Layer 3 of a small transformer language model trained on English Wikipedia (9 layers, counted from 0, width 128).
A neuron's activation on a vector x is GELU(gate . x) times (in . x), where the dot is the dot product.

Input weights of the MLP neurons that the questions are about. A number n stands for (n - 500) times 0.0007.
n31 gate: 639 427 512 575 544 496 558 595 503 384 450 532 589 525 552 363 409 573 635 368 671 385 534 437 402 628 488 413 720 511 432 474 616 526 409 402 684 452 566 295 543 340 490 582 621 484 550 500 552 93 379 429 449 715 303 600 607 508 416 633 437 702 782 415 544 629 569 591 566 678 246 651 256 637 552 577 424 370 607 319 468 575 619 630 643 663 379 519 419 377 236 569 607 353 316 387 498 497 621 446 429 491 510 549 359 538 550 448 558 397 454 256 511 584 658 573 358 419 485 487 509 370 612 344 638 623 604 448
n49 gate: 501 581 382 584 340 560 691 247 476 399 614 557 402 773 453 658 427 471 480 357 642 348 317 363 512 690 524 484 603 603 442 347 488 514 448 736 637 473 218 522 518 582 355 393 525 457 480 497 547 570 444 619 542 411 678 741 489 494 421 386 507 596 339 551 454 686 490 354 535 553 309 612 409 427 678 469 525 346 612 566 618 468 527 346 167 505 442 563 554 551 298 604 558 493 665 573 737 628 335 572 449 473 514 381 158 559 367 389 504 681 539 458 438 491 628 596 602 519 659 577 570 460 670 726 432 434 429 484
n64 gate: 690 380 461 379 210 521 672 598 585 545 515 569 497 651 550 621 433 460 649 322 673 501 550 536 623 616 514 683 565 608 522 630 557 365 353 425 379 535 634 542 378 397 309 501 716 581 621 559 497 593 449 487 313 610 635 464 473 466 493 413 598 535 466 337 289 843 782 557 474 461 376 534 414 468 598 332 525 298 440 474 612 574 695 403 443 342 761 693 449 402 480 546 511 556 520 302 639 389 708 563 457 431 555 616 281 497 533 429 362 502 299 527 564 397 394 343 507 417 511 535 552 658 353 470 713 370 402 648
n116 gate: 509 505 466 446 448 578 730 562 354 604 640 478 457 432 443 481 323 502 628 549 458 607 551 115 427 459 525 417 498 585 422 512 591 333 641 302 668 519 547 319 243 566 453 183 510 603 524 326 719 499 539 285 224 345 807 508 594 491 520 395 676 390 442 462 637 580 365 667 580 541 501 563 849 513 609 449 409 435 492 693 450 471 574 491 618 232 581 573 518 275 351 547 507 697 498 616 539 367 509 561 871 329 458 506 399 301 584 471 400 324 288 712 582 337 546 524 383 530 340 468 445 476 444 780 444 424 459 333
n118 gate: 697 684 436 665 435 610 576 428 407 472 412 464 431 563 478 373 479 377 597 535 492 595 305 505 632 613 129 666 513 812 419 330 509 441 632 674 437 591 344 535 404 608 509 398 792 477 642 544 531 490 405 498 461 461 674 658 214 470 423 674 637 694 551 524 264 384 213 523 497 556 675 371 324 642 309 539 408 465 288 495 287 284 404 488 343 452 388 537 683 443 681 532 319 465 397 372 693 499 474 416 463 431 506 623 467 694 441 476 567 640 442 426 488 388 577 665 592 261 519 621 303 629 619 400 468 294 589 374
n156 gate: 417 415 491 592 560 324 487 640 281 698 666 826 517 426 498 432 632 349 562 397 537 575 542 456 723 688 489 506 974 473 482 381 516 582 521 657 390 189 665 388 381 539 506 433 644 569 668 511 651 551 536 398 577 332 551 395 309 541 307 402 409 560 691 582 448 563 702 582 363 621 420 417 408 571 480 429 458 582 348 633 444 580 579 458 664 617 404 467 492 540 578 510 273 327 229 303 578 407 626 525 538 674 665 577 591 401 449 694 423 367 512 773 563 321 393 616 706 505 633 499 371 433 616 715 612 554 599 462
n31 in: 565 554 509 581 466 470 292 455 466 596 521 588 422 560 383 722 500 487 510 628 483 400 640 129 564 475 586 673 765 448 675 566 447 331 275 623 633 453 477 383 669 686 407 652 477 486 256 453 422 579 483 356 719 512 418 515 391 480 475 620 361 454 637 547 484 753 587 453 457 490 438 355 402 414 539 623 540 451 384 472 607 622 425 393 554 436 681 526 621 468 573 503 626 688 401 543 487 483 442 574 396 560 382 579 663 431 663 783 754 303 355 616 476 537 633 497 719 516 503 536 394 505 414 565 373 499 402 506
n49 in: 513 591 416 538 488 425 613 422 592 482 522 484 619 560 395 399 559 571 399 400 482 448 588 636 475 509 538 374 602 453 472 588 489 740 449 750 482 462 363 690 593 535 400 322 435 600 552 538 600 519 429 458 447 879 559 612 532 558 419 419 562 390 299 678 402 521 665 467 387 611 517 712 585 645 349 377 457 336 467 530 629 471 785 463 497 597 652 505 553 519 495 555 344 327 516 440 523 554 372 663 565 481 619 570 393 590 317 541 628 593 619 769 527 423 338 482 747 349 561 481 329 528 448 616 751 599 554 295
n64 in: 424 455 399 627 403 720 458 551 656 509 425 456 588 641 603 581 449 438 504 439 845 587 513 485 477 913 461 480 312 406 457 473 566 339 826 381 306 458 409 430 606 680 494 474 430 369 319 527 511 544 646 450 466 409 501 486 502 623 435 502 542 577 718 624 483 479 556 620 693 421 449 551 378 522 351 522 437 773 493 553 461 485 554 391 651 390 357 231 660 398 549 507 532 462 658 544 459 514 603 439 434 459 306 743 521 312 507 570 422 634 540 536 450 484 432 575 633 637 443 630 633 481 640 562 295 591 437 420
n116 in: 792 567 486 383 519 698 367 609 224 504 359 496 374 428 453 211 599 384 478 643 668 663 612 507 445 662 401 475 391 363 438 497 459 419 512 367 594 432 480 494 500 257 302 453 313 428 436 585 384 342 525 607 431 324 534 367 672 577 545 502 352 693 384 532 653 655 651 528 559 564 347 578 558 765 605 665 287 428 458 514 413 702 427 507 646 617 438 536 461 562 351 394 397 407 490 578 392 643 585 571 465 365 563 612 554 172 330 463 412 354 430 440 367 494 338 351 419 681 570 704 376 588 433 610 663 807 577 616
n118 in: 540 435 475 483 321 495 281 346 45 653 596 413 658 582 443 594 475 489 413 303 454 338 635 446 524 610 440 515 332 511 636 916 506 390 616 635 597 664 268 469 757 472 536 390 530 634 565 431 464 632 569 519 359 713 503 638 489 362 476 589 454 663 643 766 630 126 465 460 542 572 519 377 465 646 475 600 704 543 589 401 333 384 545 354 525 349 268 610 753 423 409 435 307 507 526 351 445 480 375 488 603 489 521 348 465 574 340 709 471 540 513 557 482 576 302 462 289 690 486 523 658 584 473 537 543 629 453 651
n156 in: 536 368 484 498 553 454 400 504 204 458 280 462 402 524 493 521 575 649 445 310 611 567 423 404 557 597 683 486 635 561 499 526 469 647 465 643 436 376 482 508 545 443 419 616 563 407 457 606 664 644 420 607 196 419 570 446 417 591 292 647 583 414 434 546 630 427 511 484 437 594 720 426 559 490 530 431 323 519 68 570 561 408 530 718 482 433 573 348 558 468 477 766 598 507 333 101 630 734 608 65 489 626 699 596 396 425 284 449 628 464 491 669 319 499 611 372 289 546 319 353 344 614 562 494 363 500 623 483

Each question shows a token from some text and the vector x that enters the MLP there. A number n stands for (n - 500) times 0.011.

" are": 544 410 495 567 301 520 568 551 430 513 364 601 560 496 460 489 344 616 688 566 490 432 408 717 445 517 590 529 449 521 478 528 560 494 504 562 618 457 503 543 407 469 753 635 422 467 545 578 488 560 497 635 581 375 534 469 444 462 558 465 528 500 450 524 481 470 379 616 346 399 437 320 597 468 554 506 465 504 602 452 477 498 544 568 507 553 475 399 461 564 461 384 581 420 407 533 495 634 526 574 421 508 534 466 503 501 573 527 538 369 476 521 425 476 539 437 479 476 460 427 491 551 466 525 552 562 181 524
Which two neurons fire most, strongest first? n49, n118

" his": 548 402 367 594 362 367 486 420 429 542 558 470 537 431 514 493 549 617 541 472 521 537 436 500 409 468 402 499 410 504 409 536 473 515 398 551 539 684 599 522 444 486 756 405 502 401 532 473 518 604 513 433 450 602 522 620 506 498 399 310 504 595 370 309 550 469 506 482 480 378 546 299 481 563 497 447 442 510 668 563 430 483 435 568 577 510 632 431 641 548 668 488 647 451 428 466 427 575 553 545 414 411 597 537 542 628 536 526 525 577 605 555 525 490 452 452 504 479 549 529 643 454 653 555 458 452 466 498
Which two neurons fire most, strongest first? n118, n116

".\"\n\n": 515 503 353 504 524 306 460 300 534 489 633 470 468 388 496 518 542 542 271 537 525 476 552 417 525 516 429 495 569 335 622 497 595 489 244 493 549 571 557 409 552 515 679 511 440 477 546 454 626 597 392 489 613 395 389 563 492 622 421 493 505 585 369 600 509 610 440 638 521 434 537 339 419 576 687 427 524 480 474 550 494 432 470 624 464 501 537 542 488 416 532 545 487 559 329 519 490 502 491 468 506 331 482 284 554 469 516 520 422 442 755 571 408 560 514 414 511 405 434 439 521 547 569 502 593 472 189 514
Which neuron fires most, and how strongly? n64, at about 0.3

"im": 658 494 435 531 439 495 631 327 421 521 544 524 447 480 566 603 594 385 391 434 516 420 507 429 648 450 522 539 236 487 536 497 519 509 464 507 511 606 416 317 469 419 419 370 258 449 577 454 504 477 405 499 586 396 449 441 533 445 478 425 642 487 532 462 480 555 386 640 323 610 438 592 433 451 433 647 416 631 517 509 622 441 767 426 538 491 548 680 475 402 460 453 501 353 529 386 440 447 554 539 422 444 522 563 549 592 407 596 472 457 609 374 522 456 537 382 522 557 532 682 506 480 479 588 579 637 382 551
Which of these neurons fires most? n49

"eg": 541 382 193 397 532 428 595 521 539 559 522 410 403 370 550 573 461 426 458 589 481 509 561 533 709 418 479 492 591 511 509 539 506 448 468 539 543 560 441 521 512 437 328 559 346 361 476 498 430 506 323 437 546 491 409 423 578 584 357 688 559 522 526 703 593 497 506 567 649 512 435 525 521 377 404 473 419 454 415 280 447 568 582 531 486 459 525 506 516 593 476 435 566 437 403 503 425 351 522 478 560 562 558 475 529 473 610 609 388 500 498 426 496 475 545 295 458 590 483 598 595 436 532 520 354 544 348 543
Which neuron fires most, and how strongly? n31, at about 0.41

"09": 463 355 385 505 524 440 388 660 538 492 404 431 483 422 498 573 424 399 423 474 666 386 371 440 529 659 425 620 456 432 522 724 496 521 340 617 546 602 492 499 510 391 484 513 589 494 521 420 516 537 354 543 525 447 489 548 698 673 551 581 427 407 516 522 583 556 513 575 576 403 416 418 534 585 421 445 489 463 585 580 413 451 531 570 388 720 531 432 547 534 695 622 622 411 469 416 512 719 508 295 594 617 541 470 562 530 493 527 514 466 544 483 441 440 482 587 569 503 575 604 507 448 453 487 532 541 323 535
Which of these neurons fires most? n31

" |\n\n": 561 460 401 506 547 377 420 400 527 599 478 445 542 494 505 514 618 637 345 598 554 501 519 507 573 388 518 766 517 319 662 445 597 563 420 520 549 401 586 319 560 518 536 531 426 533 499 402 497 635 329 515 701 519 457 590 503 591 498 441 468 569 321 615 457 607 556 464 521 434 542 307 524 532 648 451 556 449 468 425 455 422 329 495 442 496 503 458 395 441 478 491 490 506 399 646 547 558 607 497 618 412 524 301 545 446 532 578 425 477 672 540 490 698 578 435 555 482 500 524 477 462 455 518 566 563 282 435
Which neuron fires most, and how strongly? n64, at about 0.28

" |": 588 476 441 554 505 374 604 446 468 550 502 272 606 496 531 418 574 602 477 389 483 582 501 426 553 383 381 523 538 408 488 557 492 536 355 546 570 551 540 303 438 582 756 570 430 535 438 608 381 395 407 531 636 460 566 500 530 528 326 444 487 506 415 494 392 489 501 492 473 455 487 583 491 620 640 523 534 573 457 351 539 615 565 489 443 535 567 409 365 365 485 428 677 483 473 582 600 540 565 457 563 396 544 374 502 443 527 589 562 572 545 600 345 392 504 359 546 571 522 336 545 526 535 478 525 493 258 506
Which three neurons fire most, strongest first? n31, n118, n49

"d": 431 333 347 687 479 446 712 370 634 470 554 526 482 439 556 526 593 523 421 436 469 343 402 575 582 596 551 375 451 441 450 562 464 464 398 639 516 705 482 567 483 553 368 564 481 417 519 503 463 474 370 467 495 574 510 572 442 491 586 412 449 481 481 466 493 548 463 573 446 548 554 728 515 581 470 444 514 454 507 442 463 417 434 477 548 509 512 647 442 338 621 483 480 332 489 574 414 441 479 594 472 471 479 429 451 553 559 608 550 529 381 333 539 397 487 649 636 599 502 707 527 433 399 447 501 592 318 519
Which neuron fires most, and how strongly? n49, at about 2.3

"ru": 522 394 301 632 449 330 283 561 517 547 558 373 627 533 543 598 625 421 606 512 503 625 513 579 516 513 413 385 482 369 506 477 459 491 549 508 543 571 398 332 528 418 304 605 514 449 476 509 569 481 521 469 343 564 577 486 583 571 435 739 505 481 405 550 541 635 533 589 401 472 387 370 523 613 549 488 333 488 546 517 550 448 385 437 390 498 535 471 423 562 371 628 535 387 527 372 510 570 438 529 548 624 456 521 474 557 479 553 561 585 591 473 449 559 465 507 504 437 402 675 568 442 601 509 694 565 528 478
Which neuron fires most, and how strongly? n49, at about 0.64

"eed": 478 351 405 469 598 613 526 418 561 665 551 487 594 405 645 446 407 286 622 462 558 598 469 542 490 430 571 417 357 472 480 691 406 537 533 401 574 520 599 433 438 474 436 402 345 415 498 587 363 514 455 474 520 507 448 429 565 506 424 457 546 429 435 553 377 519 397 662 322 419 433 529 452 433 569 476 486 340 558 561 405 585 352 417 512 559 473 566 344 592 417 532 495 467 477 605 637 488 556 453 556 476 428 524 573 431 502 600 455 483 444 499 532 445 404 378 549 547 518 833 408 525 454 456 442 637 494 570
Which neuron fires most, and how strongly? n116, at about 1.8

"37": 515 445 426 658 590 629 542 526 526 688 447 448 523 450 511 568 458 624 630 260 654 613 454 552 496 623 501 457 341 493 458 624 376 476 604 531 620 542 551 439 341 474 426 567 406 489 557 417 541 526 453 515 531 450 449 569 570 524 387 449 409 403 548 590 503 507 544 539 439 444 697 651 413 467 500 413 412 599 416 574 371 543 444 474 506 601 628 520 504 570 608 636 632 335 529 571 560 689 665 401 450 565 590 442 533 481 495 572 512 461 409 616 475 523 504 413 489 505 533 545 538 581 504 540 403 484 553 536
Which neuron fires most, and how strongly? n156, at about 1.2

"ages": 627 536 403 505 603 472 456 657 533 511 557 525 547 412 534 484 490 559 593 411 582 664 496 531 600 548 663 383 510 484 553 632 434 451 422 575 559 351 348 569 395 372 632 659 404 510 538 422 442 620 474 461 355 500 629 489 538 572 488 488 433 386 503 567 523 498 355 753 505 460 511 484 558 513 580 515 439 625 540 571 400 468 841 555 534 620 488 480 417 561 476 532 581 535 505 648 550 552 437 503 581 591 453 472 373 415 546 508 357 475 388 364 474 412 518 501 450 577 463 591 445 563 428 600 557 428 347 459
Which neuron fires most, and how strongly? n116, at about 2.1

" of": 546 504 470 584 402 531 397 437 592 430 599 536 439 473 422 596 510 541 642 651 403 515 464 493 532 561 416 392 425 481 579 371 524 484 556 395 581 513 491 386 579 349 797 508 510 481 556 588 480 459 413 630 431 376 530 514 447 469 556 341 339 464 451 501 440 473 559 625 470 482 462 375 665 417 317 521 510 488 516 380 542 498 449 666 604 474 548 383 338 430 566 694 670 576 550 492 474 512 462 576 478 550 507 453 510 514 444 459 436 521 499 520 449 513 502 331 522 576 516 510 529 514 465 581 484 518 557 504
Which two neurons fire most, strongest first? n49, n118